Layer 10 of a small transformer language model trained on English Wikipedia (15 layers, counted from 0, width 128).
A neuron adds its activation times its output weights to the MLP's output. To switch it off is to set its activation to zero at one token and run the rest of the model.

Output weights of the MLP neurons that the questions are about. A number n stands for n times 0.013.
n0: -26 21 23 -14 -23 2 10 10 -24 -12 18 -7 11 -18 32 -5 6 11 2 4 26 2 -9 -16 6 -5 6 8 -14 10 -2 -13 -33 31 -14 -8 -3 8 -5 6 -14 40 -20 14 -4 -12 -10 0 4 3 -2 -18 35 11 1 5 -11 5 8 -1 26 -23 -14 -1 11 18 35 4 8 9 -3 -18 2 -33 19 -14 -31 -10 1 8 4 -1 10 33 -27 8 30 -24 -16 9 -11 27 32 2 16 35 17 3 -2 -28 16 -4 5 -10 -18 -25 2 13 7 -5 16 -24 -2 -16 -15 20 6 9 -11 -31 3 -9 6 7 22 -12 10 -7
n1: 5 16 0 -7 18 -31 6 -17 -3 -7 -10 -3 -5 1 -10 18 4 1 -26 4 7 -11 16 15 -4 17 8 23 -33 -23 10 -20 -12 -3 1 -15 15 -4 -17 -5 16 -23 17 21 10 0 -7 -3 -20 21 -16 -2 86 -6 -15 16 4 13 -5 -7 -12 -12 -4 12 -8 -6 -1 -10 34 -3 -1 -9 -2 -5 4 20 -9 -6 -1 12 7 -5 -9 9 13 0 -18 -20 -8 -18 -7 -13 -11 19 -13 -11 -6 -1 -26 -14 12 -19 0 3 -15 -7 1 -11 9 13 -5 -2 -7 7 -14 45 27 1 12 15 -15 3 13 11 22 20 -5 -7
n21: -12 -12 6 13 -1 22 13 -3 2 -13 3 -1 -23 6 13 -10 5 -4 2 -3 -12 30 27 4 15 4 -14 18 -3 -25 -11 15 5 1 22 15 -2 32 -26 2 -16 -1 -24 3 -19 -20 11 30 -23 7 24 -13 -38 2 26 2 9 -14 -16 12 -6 -19 10 -15 -10 3 6 -17 -15 13 -9 13 -12 15 -11 2 17 14 -13 2 -8 15 -6 -27 11 -16 4 1 13 18 -11 -14 12 12 -28 -4 -11 3 9 -22 -36 14 11 28 4 -15 -6 -5 10 11 15 -11 2 -13 -6 -9 -32 -26 33 -9 -12 13 -14 26 -6 -1 -12 7
n72: 11 3 3 15 5 -7 2 -12 10 13 1 -16 11 7 -9 -14 -8 14 -3 4 14 6 -5 -11 26 -2 -2 18 -8 -32 -2 12 10 -15 -16 6 -16 17 22 -2 9 -21 -15 13 11 5 -16 -7 -14 7 -27 -20 78 21 -3 8 5 -10 -11 7 -5 11 -5 1 -13 -25 15 22 -20 4 -14 -15 -3 4 -9 4 5 12 16 23 13 -5 17 -10 -2 -1 -6 20 -13 9 9 -47 -6 13 24 -1 -26 -21 -17 24 -7 22 -2 3 2 3 3 -11 -2 9 16 -6 18 0 -10 30 0 19 4 -11 24 -14 -3 4 0 -19 -2 -15
n104: 12 0 -5 -16 23 14 -8 33 -4 -9 6 24 -8 8 -11 9 13 -34 -9 12 17 -9 20 -11 -4 -27 28 23 19 -1 5 3 12 6 11 -6 31 -2 -11 -4 11 -22 -16 10 22 4 3 19 -29 22 -23 -2 30 -26 -3 6 12 -8 27 -1 -22 8 1 -8 39 20 21 6 16 3 3 17 6 -36 -3 -12 18 -10 8 -11 -7 6 -12 1 -2 -12 -14 11 20 -20 -7 20 -11 7 -10 -23 9 -5 -32 -24 8 29 -10 22 -3 -24 9 -1 5 -11 -12 -37 -2 20 -3 58 0 8 -29 -41 -25 -16 3 -23 -4 19 7 17
n124: 18 6 18 15 8 -10 -2 -20 10 -14 -2 -28 10 -17 4 12 -20 -6 7 -33 15 -13 -6 0 -16 -7 14 24 29 17 -5 -14 -18 1 10 14 4 33 -13 14 20 -8 4 -21 -5 37 -13 33 18 0 3 -20 14 -12 18 -25 13 15 16 22 -10 -25 4 6 30 -4 -7 -13 10 -15 11 -26 23 14 3 20 -2 2 -8 2 -8 -8 -7 -4 -14 -19 -23 -13 -1 23 13 14 -24 5 3 -12 33 0 -10 -2 29 16 7 -11 -11 16 -2 -2 -19 14 17 -17 3 -12 -2 -13 -26 -8 12 21 34 -14 16 18 8 -12 17 -13
n161: -29 8 -6 -4 -9 0 -11 -5 -20 23 -12 6 1 -16 -12 3 23 -10 -21 -19 2 22 7 4 -11 0 5 11 -12 -20 -2 5 -11 -7 -14 -10 5 47 -1 8 7 34 -42 35 -9 6 -29 -33 -5 11 -2 10 -14 6 -10 6 23 -1 -23 19 18 22 -8 10 6 -15 10 -9 -4 -5 28 0 2 0 -5 -1 -6 -9 -9 8 12 4 -7 -10 -6 -14 6 -9 12 -18 1 -43 11 -16 20 -37 -23 -11 -18 18 -6 7 -27 11 -1 1 -3 9 7 -10 11 -15 -8 -4 -3 5 17 -6 -6 -18 -27 3 14 -2 24 -9 15 -1
n163: 10 -14 -43 21 -12 14 7 27 -22 4 -13 0 -27 11 23 13 15 -5 27 8 -14 22 16 -10 -12 -22 2 -11 -1 11 20 29 23 -1 4 22 9 -15 22 -18 -12 18 -18 1 -10 3 -10 -11 -5 13 11 -27 -47 -7 -46 2 8 7 11 -9 22 -20 -14 1 10 10 9 0 -6 15 -9 -6 3 12 7 -10 -1 32 5 1 17 -7 -8 -2 -4 9 9 14 -22 -37 25 -26 2 16 16 5 -1 14 12 5 31 -11 -20 1 30 4 -10 17 3 -15 17 8 -8 23 25 19 7 -3 -15 -3 11 4 -4 -27 32 -3 22 -1
n174: 1 3 2 21 -15 10 -24 -26 0 -11 -9 25 -5 -26 -10 9 -22 -11 21 21 -47 -1 0 -13 24 -14 -5 27 -8 -11 5 3 8 -28 13 12 5 -8 23 -24 -19 -2 4 -10 -6 -25 -12 -10 12 24 -17 -3 -55 6 -12 21 -8 2 7 3 32 -20 18 20 -15 12 -16 2 -21 -6 11 1 19 23 6 -4 11 -2 -10 15 -4 -3 4 19 20 0 -2 -20 9 -1 4 4 -6 16 22 -13 23 -9 -17 -14 16 -16 -20 -13 30 9 7 16 -51 9 6 -11 12 -28 15 48 6 -14 15 9 23 -13 11 24 -17 41 2 -1
n179: -17 -2 9 -3 -11 -25 -8 -34 -7 -20 21 15 1 -12 18 -3 -26 -26 0 29 11 13 -28 -1 15 -4 -2 -10 -14 -8 -9 21 10 -4 -14 21 -7 -23 -20 2 1 33 6 -26 -41 18 31 15 7 2 -6 11 29 17 1 2 -7 29 -12 -49 32 -23 8 1 -4 -10 -40 27 32 -4 -22 7 -18 -28 2 11 -8 4 -30 14 -19 3 2 12 -3 -3 -5 -37 19 -5 -3 -17 7 -4 -3 -5 -8 19 15 17 33 42 -4 9 -2 0 13 -23 -5 15 7 10 -24 3 -22 -9 4 4 -5 4 -18 17 -23 27 13 2 15 -8
n233: 0 34 14 10 -2 2 19 -10 -34 -4 5 9 29 -14 -20 16 3 -10 37 17 -17 -3 -17 11 1 -6 -18 12 -21 -21 -24 11 -7 -14 4 10 15 2 -11 5 8 -15 -24 -9 0 -28 -14 9 29 -27 40 -27 -39 -14 5 9 3 31 12 -20 15 20 13 -22 3 -4 -20 20 -20 10 -6 21 -13 17 21 6 -5 12 21 -24 0 22 15 -5 -7 15 -11 -44 4 7 -28 -39 -37 17 -11 3 1 1 22 -20 38 2 12 26 -34 23 1 26 -27 28 -17 -20 26 -36 1 -25 18 20 -37 11 -11 -2 -1 6 -8 -4 -18 -16
n271: -11 -13 12 -28 11 -2 16 -6 -19 19 4 1 5 14 22 -17 -4 9 -22 2 -5 18 31 -18 21 6 -4 -27 6 3 -24 -13 4 -2 -2 15 1 -16 -29 12 8 7 -3 -7 2 -9 -1 -25 -25 -4 0 2 9 -15 6 22 -6 -5 -2 25 2 -6 -19 16 -13 9 -13 -4 2 13 12 4 11 9 -6 42 26 10 -20 -23 -8 9 -29 7 17 -28 14 14 -12 -9 -15 -10 4 -19 13 -17 11 1 -29 24 21 12 11 7 1 -11 28 -8 12 8 -25 26 -6 20 -5 -34 14 11 -5 2 -8 0 -19 14 -33 11 -6 -14
n320: 0 -17 14 -22 -23 -1 -2 -9 13 6 -11 17 24 -21 -4 -8 -13 -24 -27 -16 11 9 8 7 -11 10 -2 31 -21 -31 1 -25 1 19 -14 -16 14 27 29 -21 12 14 -15 -13 18 -29 13 -14 -29 11 -18 23 15 24 7 -5 -7 -3 -14 -3 -21 8 -10 2 -9 5 -5 6 1 -18 6 17 3 -15 22 -14 -2 -7 5 -4 23 12 27 10 4 3 -4 9 -21 5 -6 22 -4 -12 -20 18 7 21 7 19 -12 -13 -14 -10 -3 -19 -3 -7 -13 -1 29 -7 -5 2 -1 5 8 -3 -15 -26 -7 -1 21 -16 19 4 1 4
n339: 27 -16 12 13 -4 1 5 -34 6 -2 4 2 4 -2 0 8 -15 -23 6 16 1 -2 -20 0 -6 10 -10 10 14 -11 11 -3 -3 -1 -2 24 -5 -3 18 32 21 11 -24 -12 -13 -13 -18 11 8 -22 9 -2 -91 25 -2 15 8 6 -17 1 3 14 25 14 2 -4 -20 0 16 -11 -24 10 5 -13 -7 -11 0 1 -1 -15 7 -14 9 -4 25 5 7 -32 -11 2 -3 2 1 11 5 -7 1 -1 -2 7 4 -29 -3 -7 -29 -7 0 -22 12 4 -7 -3 -3 -22 -3 14 5 16 -4 4 24 1 6 10 23 3 -9 12
n383: -10 13 -4 -19 -39 -12 5 8 17 37 -9 17 10 -22 -7 -2 -8 1 12 47 -5 0 2 0 -10 29 21 -6 2 -8 -9 -5 -23 24 -29 0 -1 -6 -12 -3 19 -3 3 3 10 -23 -10 -36 10 -14 20 10 -14 -5 -9 41 -11 13 16 -9 6 14 -15 16 11 -17 -2 26 -3 21 14 1 26 -3 -3 -15 -23 2 -29 -32 -5 14 10 20 -8 9 -6 -15 4 17 -26 -21 5 4 11 4 -3 -5 -16 -2 -3 50 -5 -13 -2 -3 21 -15 18 3 -4 -2 -28 -7 -17 21 15 11 -8 -35 -10 31 1 -6 -5 -9 21 15
n462: 6 0 -5 -24 -2 -13 21 3 21 -1 12 -6 -15 -8 9 -9 12 -3 -35 -18 -2 -4 -29 16 6 -11 2 29 9 -9 3 -6 24 -1 10 -7 2 -21 3 -15 4 -16 -8 7 -8 -7 1 -11 -5 2 -24 6 6 8 3 -1 -2 1 4 28 -18 -3 -2 -3 -11 -16 -17 -12 -14 10 9 -26 -22 25 17 24 23 4 -14 27 -7 7 -21 -2 9 47 -2 -28 10 -12 8 11 3 0 0 -7 -15 3 36 -2 0 11 35 -5 -16 12 -51 23 16 -38 14 26 30 10 21 -44 -8 -26 6 -14 -1 -17 -13 10 10 -8 6 -21

Each question names a token from some text and the token that comes next. It shows the activations a of the neurons there, in the order above. A number n stands for n times 0.18.

Then comes g, the gradient of the next token's log-probability with respect to the MLP's output, scaled to length 1. A neuron's effect is roughly proportional to its activation times (output weights . g). A number n stands for n times 0.0038.

" an", then " even"
a: 2 -30 0 0 -4 1 -6 -1 0 0 1 -4 0 6 -2 -2
g: 30 -10 24 -1 7 22 -22 -22 -14 -13 19 41 15 10 29 -38 59 -30 22 20 -15 23 34 -21 33 -6 -10 31 20 -26 5 -13 -29 25 -4 26 -11 5 25 -16 -13 24 18 -5 11 -34 -3 15 14 -30 -12 -2 2 4 -56 -27 -4 -34 -22 -10 -13 -12 -16 -34 -6 3 -26 48 7 -36 2 54 3 7 18 -13 0 22 10 -16 -8 0 -4 -42 8 -8 -4 -4 35 9 71 -25 -24 -19 26 30 -2 -18 -13 35 -22 0 8 -1 -57 8 22 -30 -12 2 -29 53 -27 15 5 19 -20 -14 5 8 -18 17 -26 -14 -17 -23 9 13
Which two neurons, each switched off alone, lower its probability most, in order? n1, n339

" A", then " large"
a: 0 -19 -1 0 0 13 -20 6 0 0 -2 0 -1 -1 10 1
g: -3 -18 36 -28 29 -24 -23 -20 7 -7 -3 22 -4 30 13 24 19 -8 -15 -31 19 6 -19 -4 -2 0 -7 28 31 16 -9 9 -23 -29 15 -46 16 13 74 -13 1 -34 13 -6 -31 -18 -20 6 -3 -25 -14 2 22 24 -23 5 -10 0 20 -13 -9 -14 44 28 19 9 -60 -5 -30 44 2 -7 -55 19 -44 4 4 -10 -29 -37 0 -1 7 18 37 -7 -5 -1 -25 0 -60 35 -32 -6 40 38 33 8 30 37 -5 -22 -38 2 -20 10 -8 -7 33 -11 12 47 11 8 22 26 0 0 2 -20 10 -2 9 -29 1 -11 14 -4
Switching off which neuron hurts the next token most? n161

"ip", then "ulated"
a: -1 -1 1 0 -2 -2 -2 -4 3 3 -7 -28 17 -5 -1 0
g: 14 -25 40 -3 5 11 -16 1 2 -44 56 12 -34 -24 12 32 -12 -3 20 19 18 -25 14 -49 -29 34 20 -11 4 -7 -6 -19 -48 -16 -7 -15 5 -37 27 17 26 -36 -19 10 -29 -4 -10 28 -7 -12 -2 -3 16 -19 -2 -13 -35 -9 -31 -7 -34 4 3 2 1 7 -11 -25 -25 -24 -11 -1 30 -35 9 -17 42 42 28 20 12 -3 34 -7 -24 21 32 -9 -9 -16 23 44 -17 -31 -20 20 -19 -9 -20 -12 8 -4 -6 -30 -41 32 -11 -17 -18 -19 9 13 -20 -42 -34 22 -3 55 26 -7 -29 -45 -15 39 35 7 2 -7
Switching off which neuron hurts the next token most? n271

" and", then " great"
a: -1 -3 -1 0 0 1 2 11 1 -12 -3 0 2 -2 5 0
g: 31 -24 32 -30 26 -1 1 6 -2 -4 18 17 -14 4 -2 -14 37 -18 -28 -29 -7 -20 7 -54 -18 38 1 32 23 -1 -17 -13 -46 -31 22 -3 -30 -8 -13 -7 -33 -6 -6 -36 9 9 -16 -37 -36 -50 -12 -24 16 -17 -11 -9 24 13 20 14 -18 14 -22 -7 43 0 -25 -12 -13 -4 -15 -24 -13 52 -52 -9 8 -36 11 15 -34 18 -24 23 24 0 -23 -9 -37 41 -39 33 -16 3 -14 15 4 -25 -11 43 -6 0 -41 15 -3 -23 -41 -5 28 25 0 35 15 -19 12 -15 37 24 -2 -8 -11 5 19 -17 -16 3 48 -4
Switching off which neuron hurts the next token most? n179

" purchased", then " by"
a: 0 0 0 -10 1 0 0 -1 -1 -2 1 0 4 -1 6 14
g: 10 -32 0 51 26 3 25 -10 35 -38 21 -6 19 8 7 55 -4 -8 2 -13 20 -23 -23 14 34 26 -9 14 16 -22 -51 -20 19 5 -32 9 41 -2 23 8 -13 31 23 56 -16 -3 21 10 43 14 14 9 10 -7 -15 6 -28 -9 -17 12 33 -3 -18 18 -17 -14 29 -3 -4 32 -14 -6 -22 3 28 -10 19 -12 -11 -21 -25 -14 -11 7 9 19 28 -32 -11 -22 -51 23 40 11 33 -17 -7 -6 -22 63 4 -48 3 7 -15 -34 -38 24 35 -40 -15 3 -21 23 46 7 12 -4 -18 -17 21 18 -19 -7 10 16 10 -21
Switching off which neuron hurts the next token most? n462

"ca", then " 184"
a: 1 -2 1 1 1 1 0 1 1 -1 0 1 5 -12 0 1
g: -30 37 -16 -19 -16 16 -23 12 -26 -17 -19 13 -1 -24 -50 13 -44 -23 25 -35 -11 4 -1 -17 -1 -13 21 13 5 30 -16 16 10 -9 12 35 9 -25 2 -8 -36 1 5 -1 -41 -3 4 -14 15 22 21 -61 -12 8 -8 4 53 14 19 9 -5 54 -25 -15 9 4 46 -3 -39 9 -3 -8 22 24 17 9 -15 -17 -25 -3 -1 -7 11 -31 -18 7 -4 19 -11 -6 -11 -5 31 27 9 15 15 -3 -2 -27 -11 21 -8 55 31 21 -18 -21 13 -15 3 -11 56 9 -20 -82 -15 64 -5 6 -26 -11 -8 20 -26 -22 22 -10
Switching off which neuron hurts the next token most? n339

"ton", then "\""
a: 2 -4 0 -33 -1 3 0 0 2 0 3 0 2 -1 11 2
g: 10 -37 -5 -6 16 -42 6 -10 -36 31 7 37 -34 14 94 18 22 -11 -11 21 -40 -29 10 -5 13 25 -17 30 21 18 -18 -18 6 18 37 -31 17 16 -10 -30 -5 10 -8 39 7 -13 -1 -3 -15 1 44 1 -1 -21 -12 -33 -18 -14 21 -2 18 40 22 -20 -5 23 0 4 24 -48 19 -35 13 17 -10 6 26 -27 7 16 18 -23 51 0 15 -37 8 17 17 39 -2 -17 -40 29 -14 -13 -11 20 -17 -23 -14 16 -18 8 -4 9 8 -9 30 21 5 15 -13 25 -4 27 2 -41 -27 13 9 11 -9 11 41 34 17 -31
Switching off which neuron hurts the next token most? n72

"Her", then " father"
a: 1 1 -2 -1 -1 -1 10 4 0 -2 -1 0 0 -4 10 -1
g: 24 -19 -8 -13 -11 17 -14 14 -17 17 -16 32 23 -16 -15 -20 45 57 37 -31 -13 -1 3 -20 -6 5 24 -14 2 4 18 -5 12 -17 34 9 -9 2 26 8 -35 20 25 -5 2 -80 18 -65 -39 20 25 -32 -4 5 -26 1 -7 -31 0 17 7 -35 3 -10 0 16 -35 -3 -8 18 14 0 21 -20 -30 7 4 -11 -15 1 -9 -30 19 -41 -2 4 -42 19 -10 13 -1 24 -28 -3 -32 28 -20 -21 28 6 -55 -11 -9 24 43 3 -29 22 31 13 -16 -52 4 6 21 -57 -26 -1 -7 -27 22 4 10 -5 -6 11 19 4
Switching off which neuron hurts the next token most? n179

" Pe", then "mb"
a: 3 0 0 -14 0 0 4 -1 0 0 0 0 3 -5 17 0
g: -24 14 9 6 8 9 -29 1 38 -17 17 -40 16 12 3 -20 -2 -20 12 -18 -3 19 3 -23 -27 15 7 48 14 15 -22 -31 14 10 10 23 60 -7 -47 27 20 26 -40 22 32 25 46 5 -1 3 -16 -11 10 52 -19 -3 1 23 15 -7 12 12 3 -16 7 9 -56 31 -49 -11 -22 20 -16 -7 12 17 -27 12 -27 21 26 34 -8 4 11 -38 4 9 -8 25 -26 13 4 30 0 -23 -7 -18 -16 33 2 19 30 6 22 -11 -32 4 -10 -48 7 -8 -7 28 37 -23 13 49 39 -7 18 29 25 -17 27 31 27 -35
Which neuron, switched off, raises the next token's probability most? n72

"set", then "t"
a: 1 -1 -3 -8 0 2 33 -2 1 1 -2 0 -11 0 7 -2
g: -8 -44 -9 1 -7 -26 7 12 7 -25 25 -22 -20 22 51 22 12 6 -48 18 -7 -8 -16 -6 27 26 -6 -25 -16 -26 -14 13 -40 -42 -41 -7 -1 15 0 9 31 45 29 30 0 -2 -9 2 59 23 7 -1 22 -3 -24 29 10 -8 -23 8 -27 18 23 14 -8 9 -11 3 48 -38 -42 41 6 -29 2 -19 -19 38 11 -26 21 3 1 -3 -16 6 1 -21 22 41 -19 23 16 -26 -18 2 0 -4 8 48 27 23 1 18 0 -19 -19 13 7 -8 -1 -16 -34 69 -41 12 33 18 0 20 -28 24 31 -25 5 -16 18 5
Switching off which neuron hurts the next token most? n161

" –", then " a"
a: 3 -1 0 0 0 -1 0 -3 -1 -13 -1 0 0 -7 5 -1
g: -16 -19 3 27 -4 -12 -30 -14 -8 2 40 35 1 -3 -12 2 -51 0 1 -9 1 46 -32 -14 21 3 -31 -4 -25 -7 -21 22 -10 -43 -18 17 -10 29 9 -3 -8 -21 4 -3 3 32 2 -36 -33 18 49 -9 9 -20 16 -33 -32 2 -36 12 -6 -18 -1 -26 30 -19 -4 -18 -9 37 -1 -27 -45 -18 12 -30 -12 -31 1 8 -28 -28 8 -12 -13 -67 1 -9 15 -27 -19 -17 11 24 22 9 4 -5 -37 27 6 7 22 -1 47 4 12 14 39 -7 21 -45 14 29 63 20 10 -50 13 -20 0 29 -23 -4 33 25 -3 -10
Which neuron, switched off, raises the next token's probability most? n179